Layer 2 of a small transformer language model trained on English Wikipedia (8 layers, counted from 0, width 128). Numbers have three digits each and are written without spaces.
A neuron's activation on a vector x is ReLU(weights . x + bias), where the dot is the dot product.

Input weights of the MLP neurons that the questions are about. A number n stands for (n - 500) times 0.00064.
n21 (bias -0.067): 702587439357544515559485692536326451432415542308541611585497655641424518530476500321491407445422423593506546506465745382586421657509475556408418477605528405455526473352420647431520444398489413318341455528600602356334564355695437543421433689497454535571565506566532641574666470414402500534311494565505557435600471599605543556512494451502579686587353478373480520447439592626591456485564
n23 (bias -0.048): 534660757326437561635591655465475726793215600478295471521577542541653544700398575670371759567642442426403612669807411666425377232291336545451643549215392655508345672397681476341529556321648486533522404439614466662500553662519474328500260301332478248523496368565637392464580222541576529363545441521426487333696416890597458328424685430379572548617859670595487364455454720478423233283542
n81 (bias -0.055): 464479686401405379509669618438429517472553439483328436341582500439362550504441390329611264287830728454471406317684305477432454556356492543602515711475517558518424487279485457321568716526469576654707714461448427545648479621407434703363488473766178645785394664595631024616406268208384456483684683366557483434528482405468284521555456525518569517537676406216733329530431434471626738424677
n86 (bias -0.047): 478399615202489414576701595593670686382362489322607511504291504654648683648516563361464521624643431465429384548811575410425374636560298569552447325465504735602541543205335394422545527375430602500366762474423553481446658516665325504617447397642497399442444323693344543776614415445324453354356569533503380540439502659460664730746323276502605453485522440773414474204456477554581249445471
n110 (bias -0.020): 492565670437553529429641555416617386621245543376582537543421504436624595725348459472355337549445451388310511374542608456367397448448526408645579336399530540468573625545245408538497867344459722475397529565462570617540541551570609640461201368563624244531649452536378388440482283400342410375455382452522373683461548525519632536437492529566566412656685747425535339421388666445599443386666
n127 (bias -0.036): 623356514469554528421652612440538428489536607338542623567609670535572460537572425448529352388497614627509611607509564508367534552358451540375363548418547531483413457457548481410661494475578414429664449314488500311402477449585381448569385636431611456372474649365446475538562525443601648589366494519452322624422541528652486626584638466443516557542486488491473512307534382650621491503512
n168 (bias -0.049): 518814708384464475507592602668490494465353566521690492574626646504545396618139547566441457338628536589457493449523610617544370430434478292449591470308507734632452297517732513720490567593564444478314435372366594486553598396623618769410587473511515521577412406713469521544434664500396416525400380534536532373637422539518342284606394576511693261621345581415223518353508482536410545485352
n178 (bias -0.042): 415818397445517682496518636485662643234424535422479548674661488492401653620467396256481344402748415120555530411538341554285566593389385653340659459450564655615333548355477466514668543477517414549360409493367398440446614610557384511419465485600475609488485629619389616787382565400402430548567652627660543656504436720432503385604527467537566445334319437586447607590410712642371390437488
n193 (bias -0.056): 583609530436663434596546560550431497477530498451549485370288429521542434569298294468395430564407400487477551500591561460638687391500517419429545509362500500558475614654691516687564578240412461470470480357269551574382487420589536604535362496645401500553321527470424269629489381503366524460755763406537540373642553638700411471510384483435602574190564360418545603452470628546521400376799
n203 (bias -0.047): 493414429579412309522820521514513566652547510405449531639529385634429340732380603579443418741432771569545432493529659429507790216295369487472588568390230315530543662487442523517370558324454475408391514350807389392534394552580424620456520515416527614671475472421755469286497655569537509598571616268538524494466524396535394500482529374531560437531640696450483409557438483621558644549629
n217 (bias -0.070): 517448553331336649537667561420588299508267657393476509571583470546653275560378300478504485372426451528411640697610651500929799492258569658566580658476238480613546569546358714646423307432436421503427363361429636233552557633500404728508415645435435643543582488317347496265497552496647425223752639421493249433751472696503404599434679274490519545444635352359523484558425556588441387467743
n237 (bias -0.048): 695473699533550552507425611459461477577435523318453513477482562532500332500308210455391525711567527527590701458720462411598780591416650452672338474527450395608530517448376397366566584262503359531483372317482573611463524414635377559556434372528439705474350510371326418282563742425404521510613500626413313516778462493605497520402685483437492517456484493521609582444392480719493489497485
n244 (bias -0.060): 492578618597625593523459458660316503638639624469537379577627448547242403664269603383412384327827600556237331458598333507549530431530584385469649454407222607467203413553503402568643730460465669554659361269337630526581572425467597636421457659545310460556500308681643456573391437493507445515435543423506441378544575860592611529454623538554456704615403462485388365431430533545492473413742
n278 (bias -0.037): 409360769202447570304443324574598405286538576404561609548632615478371459228445193236365451389715371389404636369656424542504479284369370531255560601516449488927405437625580442504476302452590584481182529608444636548561747616595356425516280491483353616637365262713528566725666492512425442211534578484791640515536533533542377451673618579542552408627571335747420497368522422446440479450338
n285 (bias -0.040): 654506518390489446447488622434614456614462613363432610526444535544661542515463463454565316416344560518548519439551423497485439435457454612500495401443447470474549473321492545609656541355426530395460570573309462427456616376616476473334474414598536384571423603569454378627520458241439616543509365548574452553444468336633319749561573482498605567416641738472442468358538714464359338439618
n286 (bias -0.053): 497840550356490721618496461489413575355438508437627570511343585611444393580326554446177319419582385504297281453448597429550427449322368504352368654474532496473383381453389386675613578456597520629338423432496747229410616519579356415563489540589452709492698515349671625828449640392463513342496385292574148543637490716477620646601500665615593500568474324382463641555503406572500263596387
n296 (bias -0.055): 561648538331405672693766542343500380413361519463467505569419468438602485641420553492443384331779508571275308561759580656447252454458637535454459451552454518389375466479510231625522584327342629599386530440679724303478458642486500458644504508394392630388530587537532333561509708288464530504504395359870455556573444474532264655721528643479562281311586669431522620454522530511477325572492
n302 (bias -0.044): 553608532511542712449563621683353575521346523468497637521482541573630359244636382470273490609531857665326420658537547372428347572435353566450622407497350538420595404500372701429574376462537537569468319404471555607361496567626233693503493534657377357402719543455456535529535654463266613375547629613590185523589614535470632493572638493456539368514544359482636656511439448651603613471463
n310 (bias -0.038): 513475577255395457600568591493565485440448582294525421416649619646472424726431419617460645476555648275312518445655636580331627275430251530555484564396511286737386464347398338386445461449459688266442685551429660532624632612500432642685451577580411330515452431703472532670518453425403538372441526473537532510458391357604655585599469620459563416518800397727340364537492582453481500518450
n315 (bias -0.033): 540623852447425515621649523481682395496452561356526503717726633425203421594328117561508555293610517485595647423397638245581379593327607641473469514455406277487424378454680426446395312503504512588511420549727642456418580602309474737573398616363532591536389363534392493589475669518583402435620752525516597433493454406609543686546763299574560500631367419512300549287548630451445523561572
n324 (bias -0.045): 668455606290683433373411852567571598438262483426687387635369588481500369485523557597489585385642283541643358450559496573458636186557709483561653525333508563408511307479490486439403387553447348446803763707426402409293621583330485663514345595599402504660264508544543303592403478429565470398423543637411329430646586578535282507538567541500509504604425726558417365496542600549465383295500
n333 (bias -0.074): 561521504556569614518380633466507497450412424623490452631678500575648314287556532470310469284366627486656553560438489554458597398366409600363673552531639493409536535552451674319507605509467514409427562348507577594377612479408294392293443522497544613434412552442286589603419208572802574689606255415342435294550518603482457806440668413491527514493467433514613378394324534603640593416526
n359 (bias -0.043): 559684500370647617528463444613328483356581475415618555547454386589510634568552346370332581288552351483407408342449465513640303690343503564461575523728504469605602257588366593546457618476629540394392365597593613527581538486546438437659361518702439725570409465551526422444500568396550310145673633587590357526393495739421510466511584586576565635520516500496282424652472694483400307465427
n395 (bias -0.048): 563511438463420754353435500496507566436375497564425596601647434536653381500321426670335696363413534721380626755427594468586635394570594622575619637234484637601353585595558647474485391421493432393695531381336322680462539685406336605448441602469451504516480376580379294390426500591666615383587893413562599386822527809627430557484386342386582399286570535302459487496336682554564364679618
n396 (bias -0.040): 511679582202598442567470379331700563395500554497263602470206833564466465439566340454378402567454551649624425280540700425512810437281590504398647705561281557386268625405537435621463508521522480526266589442616284305473703488540312597500244263726461830611312539690522405571487519464504592562666492446393385464552494527562478568598455593510567376469529662464241450579514329680592460523414
n443 (bias -0.066): 651595491491572472389478543610444423550469646392536602646573415447371367599342549558601371418402538528514451566625512382563585538451598455442510458483351528671394543417558550565370522389455559485443597439491503621475477486460573494593434554377392533645439551688457494581368455355285558500697568295474441521392517461644457377494503605537681457421500361424459454546358573571606453457443
n446 (bias -0.060): 687474429443516518360448682483471734483480442587680494496536491600402412635500549258142696846723446530332428370422598533487703567558576410643464549596477374638391531317198578332875762031265480460704430475765610590435478447608618429530343654607314344519522288500136635612621474525466456549374747698426491471744512674388546491464648557561597708365307428572416558415398591640495532371454
n451 (bias -0.056): 519725556631454312532508607707500371592493445513324405592399571736336676309373408470632450428657430453590637292344313431560409472432492361196603577601403465527478417574614449373477339507688546444552610621642371347365540488517500575428428591726576379655165705632425329781582667348617523464653173577420442431580494795493365685432670480640537804554302504532651378396532605719582435369571
n471 (bias -0.043): 574390342455509645340500661386598619375362546394497533554471515683648569383539454351331563473489381514524532712627324375595270578507381590260453435281393370536536580493424539672682591552432495547409385451353483315476423601726256430397487735440500284463479490538424610684549610526470394455284522503588438526463450768506586388609569250615538444620444557589660602298510565497493382458544
n475 (bias -0.056): 470428640385549416496526651588225434541365567449276447556425904603574340675546263591609490445537521496412739668849492613706635145519411475356562525428761677507463392507500457471606597490399378517531550450575552455474523676514527338511452516655344349480461415655489345555414504529452665237371484629574345272515593633529376481675480400428536465216325383579430722520511436569409330512338
n478 (bias -0.040): 539369541591463599371766481416549533317400603445554549644424543845629618427455564361406386684397471456596579474697474275526474752414500428432400466438470467603415586472594469486617349536618445467616241231366379281311451411538401437422408680571463518382511667576654372406491548486564551593330438500528398493518529522487577775429745148509570752639401677496362491206417616577688363526360
n501 (bias -0.067): 641555741476476334627439516519565425595491622344370607522567503598528403345566411398550441616518659674356523563701374488417592573454559276500435509542513612500665520491374442491537579234430570409441379247500478430410507480585552411374535376681481534479348552297519377370600426506344472562513347766472497476722498368519422497473514634441695569442500527641616532390398519578490625405414

Each question shows a token from some text and the vector x that enters the MLP there. A number n stands for (n - 500) times 0.0089.

"ts": 596479366503531561507327516568463416395534467572524563569624228344476431507489544492630516318522557535465422554297540531514436539561460483566475412580521421498527491532516393455483554539501468452491466593513517438539408478535427513521741359498528724363521506467444551510563501523489558492448403407439371576443500399500544637529452439410310576482439375363613587784659364504308480584551
Which of these neurons fires most? n286

"urch ": 628517434549580547523400504436412425570516474543577588460378254343564578428556600452581481422491390581564460502542514430454458478697451491557435499394397500450457427490525465386438558542400478436474523479393454514496418533551425464562455459452573718381527529572425576562629571538447561559554520624436518520347500450476521457375478507382406287599535354482588546442681425472383464579465
Which neuron fires most, and how strongly? n471, at about 0.14

"it ": 582573487452435530450355537394462443556525461483589576442547378342507540473447626593528501439528494561584446586517482484437371510530456573515485449450428462541485520476575467429464537401499485451403505523488591506446425535562414481540431390394658535296589415560462585527633463513528561503531463514358550515393500524473565390484453583377193364547542402451464528569747535358367435569550
Which of these neurons fires most? n23

"aking ": 660427376543574518453381521531475402569470483485410620574505380397453496395486600643635534423431495526562425513461525502527399560598291562477439464473496459516540415515490461384490503481533478436424451560444559386470302537543418503616595470375544617357516468509396545486588549583497566453430461581468416420355500502492484475477567638401373420486535414507561548550745509426377470667394
Which neuron fires most, and how strongly? n302, at about 0.36

"o": 591441332586509543520429511477487400423553422517525575521563277545548486521391505474693448434303345526522524565508602485424492473467508611414465435492453531550496404505454515513431492420512472406509502507482515457643322520540558486476797534370537562352554584469407533374505501599653554487588512453374563564502500517472587466342422435403186586439533486494510591742697590428351377550573
Which of these neurons fires most? n217

"48": 558441427571561516477385518497395396406574432449533554422439389416522512611430394527632448467389416598484496595480640502434478501646489452628496379461429482541714428554512440531533553467576469443496375390460418544589254439560536424583609392424507543342462549407437462564566515652474575511550507461358490621561500513478524460401494465417183552496568428396609657613687391440495451655510
The three highest activations, in order: n237, n193, n127

"And": 569465545623501449434427387414509372390616453599436557488429358314465549501500568575707425454585322478459464469520568464452547560674576511647528474413626576430457487464603455560499493524543476469347433522425404424498505488585567590490792366304478643483424433459474521391473527418530564692533488578328503582445500449611530345387291628384325524519515421512536555527628450414564419602410
Which of these neurons fires most? n168

"ing": 565382292613552523586434412593495433438642469527491588535493393356456578509424576465686481427576503456633453525319493534423470488399400563405503379616616401593466400400512491463448484568525470449503497594598448469543340473548473465551739495405494559502504457509485505526528540540532582456492464376411482541439500451470483565421501495435157614489329442357580583767673460487363429596493
Which of these neurons fires most? n451

"V": 598499508474414529581455415551513398469602435473441568369453390451441543476520494557596476458506351606535434504507647503496475494440548433491465517456489551434633539428570519543409569523532475446354547565502518484572372429535683454478888257440525542462511443432448498490519451542457557521482329429460623506490500545490444362431488657363368537488502559642471600592731467276372450497361
The three highest activations, in order: n168, n501, n296

"|---|": 608480544510550478518494515540458356433648440461406574566496420320467435601400347543756467426452354505464606518383594484415528472715459477642507483592555512499431397548553443466415519620535477431419499473529417513596482578543457510524523504452533628375528462418437473507548383640471582488519507542467367497439500489571598414477356599409249470442403445487573582505632326537424458517422
Which two neurons fire most, strongest first? n475, n127

"im": 658463412597516628588286457582473370481554467494490597480517359392462407486414567549594431479372376419555547373452448515433387616516414526411439484496518461480522564441529512399382527579564479422431581557562579613513420470549556389547801429490597598403585528435351576541501314468483557592637433406377482443388500559499636457376405549401445446432497484592526535665614462394518488501414
Which two neurons fire most, strongest first? n333, n443

"has ": 609465617488531585452361379386601388475536483527466608685484272450437554523359484549683412440452422494654503431441523480460384557555418578541443448467482482517536435491612422372383428556554483390401508598453632454467422542534519568639482484456566599360523544468444551474596507482464563536518546499371557504403500494527580465511332547405371339507565378536501559473737477335420349517545
Which of these neurons fires most? n315

"ism": 679485300516603572562401376506448404502561521484501600506420234369456585520455465512568507339464398468452436692353492523497513614652462476542541444528389386430615520524522503488373458525552471466490461428498491603555255480530488380571747473412542615323574601433518526553541496566609562499520292433459437494498500450547584514365536479401335480455452456412529575693599370531489415462554
Which two neurons fire most, strongest first? n359, n333

"Nor": 588402368511441457528482513447428413433603405518420553417480382288579693483536576506705495391419515522503453487580548496503474476546590566568438589482536541503638462348502430464487574597435471470637553557445462472381385507550627405558711383548422593366462588607469487501563530418488577641538464586381490631446500437442378468464397512371208344480566460435601588556617469393471593540340
Which of these neurons fires most? n81

"1": 577327379627496486575395438497481429393615433484679570400495204576403618578480496341710522462661382431485413530456556499522492477634496544635537459575398485659603375400463450478528553375585471442464428447588503540547388399544612421602593483386471416353482550388448477539639461585536560489453491541354495638555500433438496479395481457397236503563453402468555579662697508495401505531494
Which of these neurons fires most? n446

"| ": 583442551516444556549479517453438408492587424395496555478466270473458563546536441460649466494490440457509473448462490474435527513544402518555496443490492478514497416478500448436455484505529476433485417502525545451542477462526569502553457336487699601418572547288488490423628499513442565489487507628359517664519500448493546434431528571402154409615487470577541555467781512523399531546463
Which of these neurons fires most? n237

"ten": 600448424625462562372338457511382405447635461580611595503405445529511532612481561597675441354478619463608365557409476577538480511478463530557432444314386598475462407540485381518456529420496479435597595610483423539532383495570499512557723314446494565465572491542428441452472401506477558493548514468463546634467500450424510477392328526377309462541590410400568589746639387366408560580427
Which of these neurons fires most? n81

"s ": 645477401487553559473330537510507413519531490449662603524467270437548591369556550531585531453457467567502459524366499521537483542553445502486447449518401443491473453484477427373409461498468475422490441538372505420475343515528441557530603432444611648363559560479473481524679454468480549502454361585408381560400500438477540611487522500392359429565541406455539577652728491494459442512524
Which two neurons fire most, strongest first? n127, n302

"langu": 651534533474451493454294339353484417493469461615509577541514366449530554463418517554622529363600441449421491678404471512527511581710405645455495470396379565460479629413586504494454430549596476464428549600520433518495445591551602375520608437438487554450445528563381577461473537508394565576578454383376508589464500496503647405476273554393338311437576459357572570591651432389357509480501
Which of these neurons fires most? n395

"ud": 618569391535501401518431382589437360500717419432566578296435507315482597461505590646666455430479324550562523530420520527465437539496432520549448435531436515522456427539557531487436541449572483444529501462440502567505508415558537561548773391485502567427544377498400384479470488497587552596615519428352591457396500528522572367310402583386312551441485512432533565683754456334409531508403
Which of these neurons fires most? n193

"During ": 597409521467424539518419380523531414557585455440583608399428485360454458509512519598589520377489496474465550550541563506482437480480309553520429557483462430490375408552561444409503511484565483418525593541448602525436380549542517479592481451398543521388514473546495580510548518527467572649462390482457476472403500446515541469472475733365285447476532493528432514505830350417482444510434
Which of these neurons fires most? n310

"|---|---": 613469524593577353489466526483423367467564427431432587537430441424457431532409410511843455420469391442492542578556445463468597499724468532522578535574475481543503354610587471418396495470483487488475572552456490433521470589521491507553454502481512556317497458486490446445542433581468581421453448562401410517420500417569589428569265684419326429457490366502584538582637379482358417610415
Which of these neurons fires most? n475

"won ": 592401590586547558454464504485476390442662496453438606440399435504409604408554572554667488462524477586440502431339491486448367586587313522451426441442390445607578473527542420373402481547475479427537460571447551377392300561535564490626539526483568546416612528544418471405574402559413575481493392472401479467424500566467484430486549640397339319532652464492533583549695445455443605585437
Which neuron fires most, and how strongly? n127, at about 0.33

"ic": 590483406579580546560399452377457432509569450471520624603528315485479608543436553614665525597427445457570441505394305507544436543439502555478482426508446457482471531435513455565466525558499467443467437456507483504590272542560551508522744572473608564377493603472447553340509529395535567425576448449462555624415500434474600420330351449407356446463452426599571560688670413382363358506388
Which of these neurons fires most? n359

"old ": 628518442594588510493429512473490471476550506431418635328441281422530588467504619471598453482401482426591520560503491498394447549557373550510412512350471456512471467448546494377454496553472470440446545510464442487485387535538479488541553423500603605293621583572396625449582455526346576493468512594432518574376500469549503472468448589384360300561577384431591535580686432472437484500392
Which of these neurons fires most? n302

"est": 607417306614566520428330486576375378475617483498554601408477340463536535326524598473625407467454410403474472565405326389434485478630510516472486426412442465485494445442509457579566521607440478465529503443393466525494448565561561486509819469420508644452524514498464519597512463508624555541656417503440552601453500419497541532394489503400260492501465427285654608589605430396477546587485
Which of these neurons fires most? n333

"L": 638558469511339470633488351520509402364573451410473596387447289425417476464513547635650426463466319452476471518509568478490462497619534394480436521530439536520539465427526427435523476509511478392446603568551571499542490472505712486511885421485505598372627463423458584483564412532387546592473457495440573495458500448532480388497475648377395529480570552581575530570700460287348484538405
Which of these neurons fires most? n296

"0 ": 644498529567604430597439500361453450488515441404535582287426243509472534424492541448671480502492343573526414446572499478488496502581516494546509477463351497460626424538544567356501591412508477444425548492477571526440426484532486533539434408612595574449590437491480565407697382440312542515523455584414529642519500404479615424414510628359325457516541429532574503573687416360324511537476
The three highest activations, in order: n501, n237, n110

"serv": 623511518596581616497340477521482363535596522710652605441436286354424636439435563506522455355588433621500317499400575556526483474646411509624433483482404454507561420551563438441467510413492482452535497416384565536629258510526579458520561363429558619378426575412534460505494520479541543547549377500296573560487500486539530456388361610377464234556546394430510560677639471359387420628418
Which of these neurons fires most? n296

"====": 552458546554446477502529409544510413489576425483413558456452431517443424596481506640770491377335507502467551526580399545507469550625377525529534475501550503580427444451544486504426444541587476439466585605432521538514297513534618413520527440353631583500527444505538503411577484596472574463450319421496486594467500474482396463495495535368199249453534410476488548477730383612513539585468
Which of these neurons fires most? n475

"-": 620383333479418534540423570436522445469559413451531571596629390553526541467507507488650501436333334612596375499473441553498454599560531576519501489473487421474499358544466464507538530601551470432467474546406547333561397541563497439455705508399654579561426532458422493481641406571442545440487474526455499644495500523449537522389505507413183466512426488398517550567708508401417412505393
Which two neurons fire most, strongest first? n471, n359

"were ": 589432510467405606460314337389535423509583420435469594499526375434529435448442484537531478510472406580504492433508469470418477484531466557548452492452433497579509464445556441456478471583513478446484535654437626503461541599539452497613483367425606611401475421519502657528600506497472557564545514488504534563457500482466502369546435522402157409570568365514470538528803406366444461500455
Which neuron fires most, and how strongly? n278, at about 1.7

"rist": 639446446664596492546465435516463411443676428478461596346508350401419550501519611656611464501396262502519519565520622438414517423658478425532461492398403512441530481444611471521547537606548472445412572524437404606539581475526533565551699349520504635468468384523452478453489519529513556541608547529477527342399500432593564432385405495368328595445439482396545505553680324389303429680392
Which neuron fires most, and how strongly? n193, at about 0.16

"I ": 627415500457499563616354493371629437551557452389609587436460263381527483410352617509641517466497342587508377502523524440389425612465491614360493432435390457482538498472564532418517444534450483420427551577453593491534393432544616463594517494433574582329580468515309492531618483491435571470528428593325565496476500427530464457482383587389328504599613446453556514528751483477358414527535
Which of these neurons fires most? n285

"\n\n": 610496505552464505539382477509542405331523438388452592533423401421461492542526510570609522387417454615525522484508552488542542495517471487558457571463368424474363439511572473448394431483519476425493549560474449496495473541532552472560467475474672672386494523475481474531670504443462565488534426387433460580463500344571522483475517479399313324543464449433498577597789439449428486671421
Which of these neurons fires most? n396

"S": 602417466506362450638420477451491413367536448417504551498477318426476479479499585660719469451386374524516510580492578510379513529520559410487509471576518456473624484483528366486504539572536476410394465528564527446524358460534634475494901351510537592457468521488489530557590430412480551630452488459324542577410500359499504504435511525390280590482490462580567572590722380494482421443457
Which neuron fires most, and how strongly? n501, at about 0.3

"is ": 644463437543520591433316534346526384512488483441538602557508241471513503466417519523561492498534377544536551401406536463525475539544466534427469481426385434550495441483611488335477405511497474408381501581424573482484331460540488563609570456440610657428520473530520613502646447500511556577488435548404570556460500459515516342450462544394341411580553405515531533575695495414422466503439
The three highest activations, in order: n278, n21, n443

"ress": 607441327546536544559453529480469342478532454586533594544455409429493514402507566548603408426513401539628434508322482513515502491625418565521416442552455449484503536448435404560480526577453470439522512531509505455500404535554473452600634523419492696454529543468455530546502554540480560540512442411451411560408500498445638506480420481417367404424495380331663615670683370524285363599492
Which of these neurons fires most? n286

"ti": 625342362756609602615370510506510456447649497457569594429571161493393489544443602477673482553562333547417355448503446540459434523555533588507519292468354489478468371508567541439454594486488478436492482505468499433553359390549529482491678591471544457428452511460388496447501464522470569489490560425366516527418500559500571399447497533407279600535435487448499540766647533297407599523472
Which of these neurons fires most? n244

"p": 586500373536489652506351654462376387287472430586579556542683398553417475456568451572623494412379391392544465491348487553415475523596398539593518443580466434527537493562511480541579534570463469446475514537547498444571419517561472499440806433444593519249558643474407497442463500511580567528438375521393486590435500431486527579488530402393318419509399392538555568661690453539398441574386
Which two neurons fire most, strongest first? n333, n178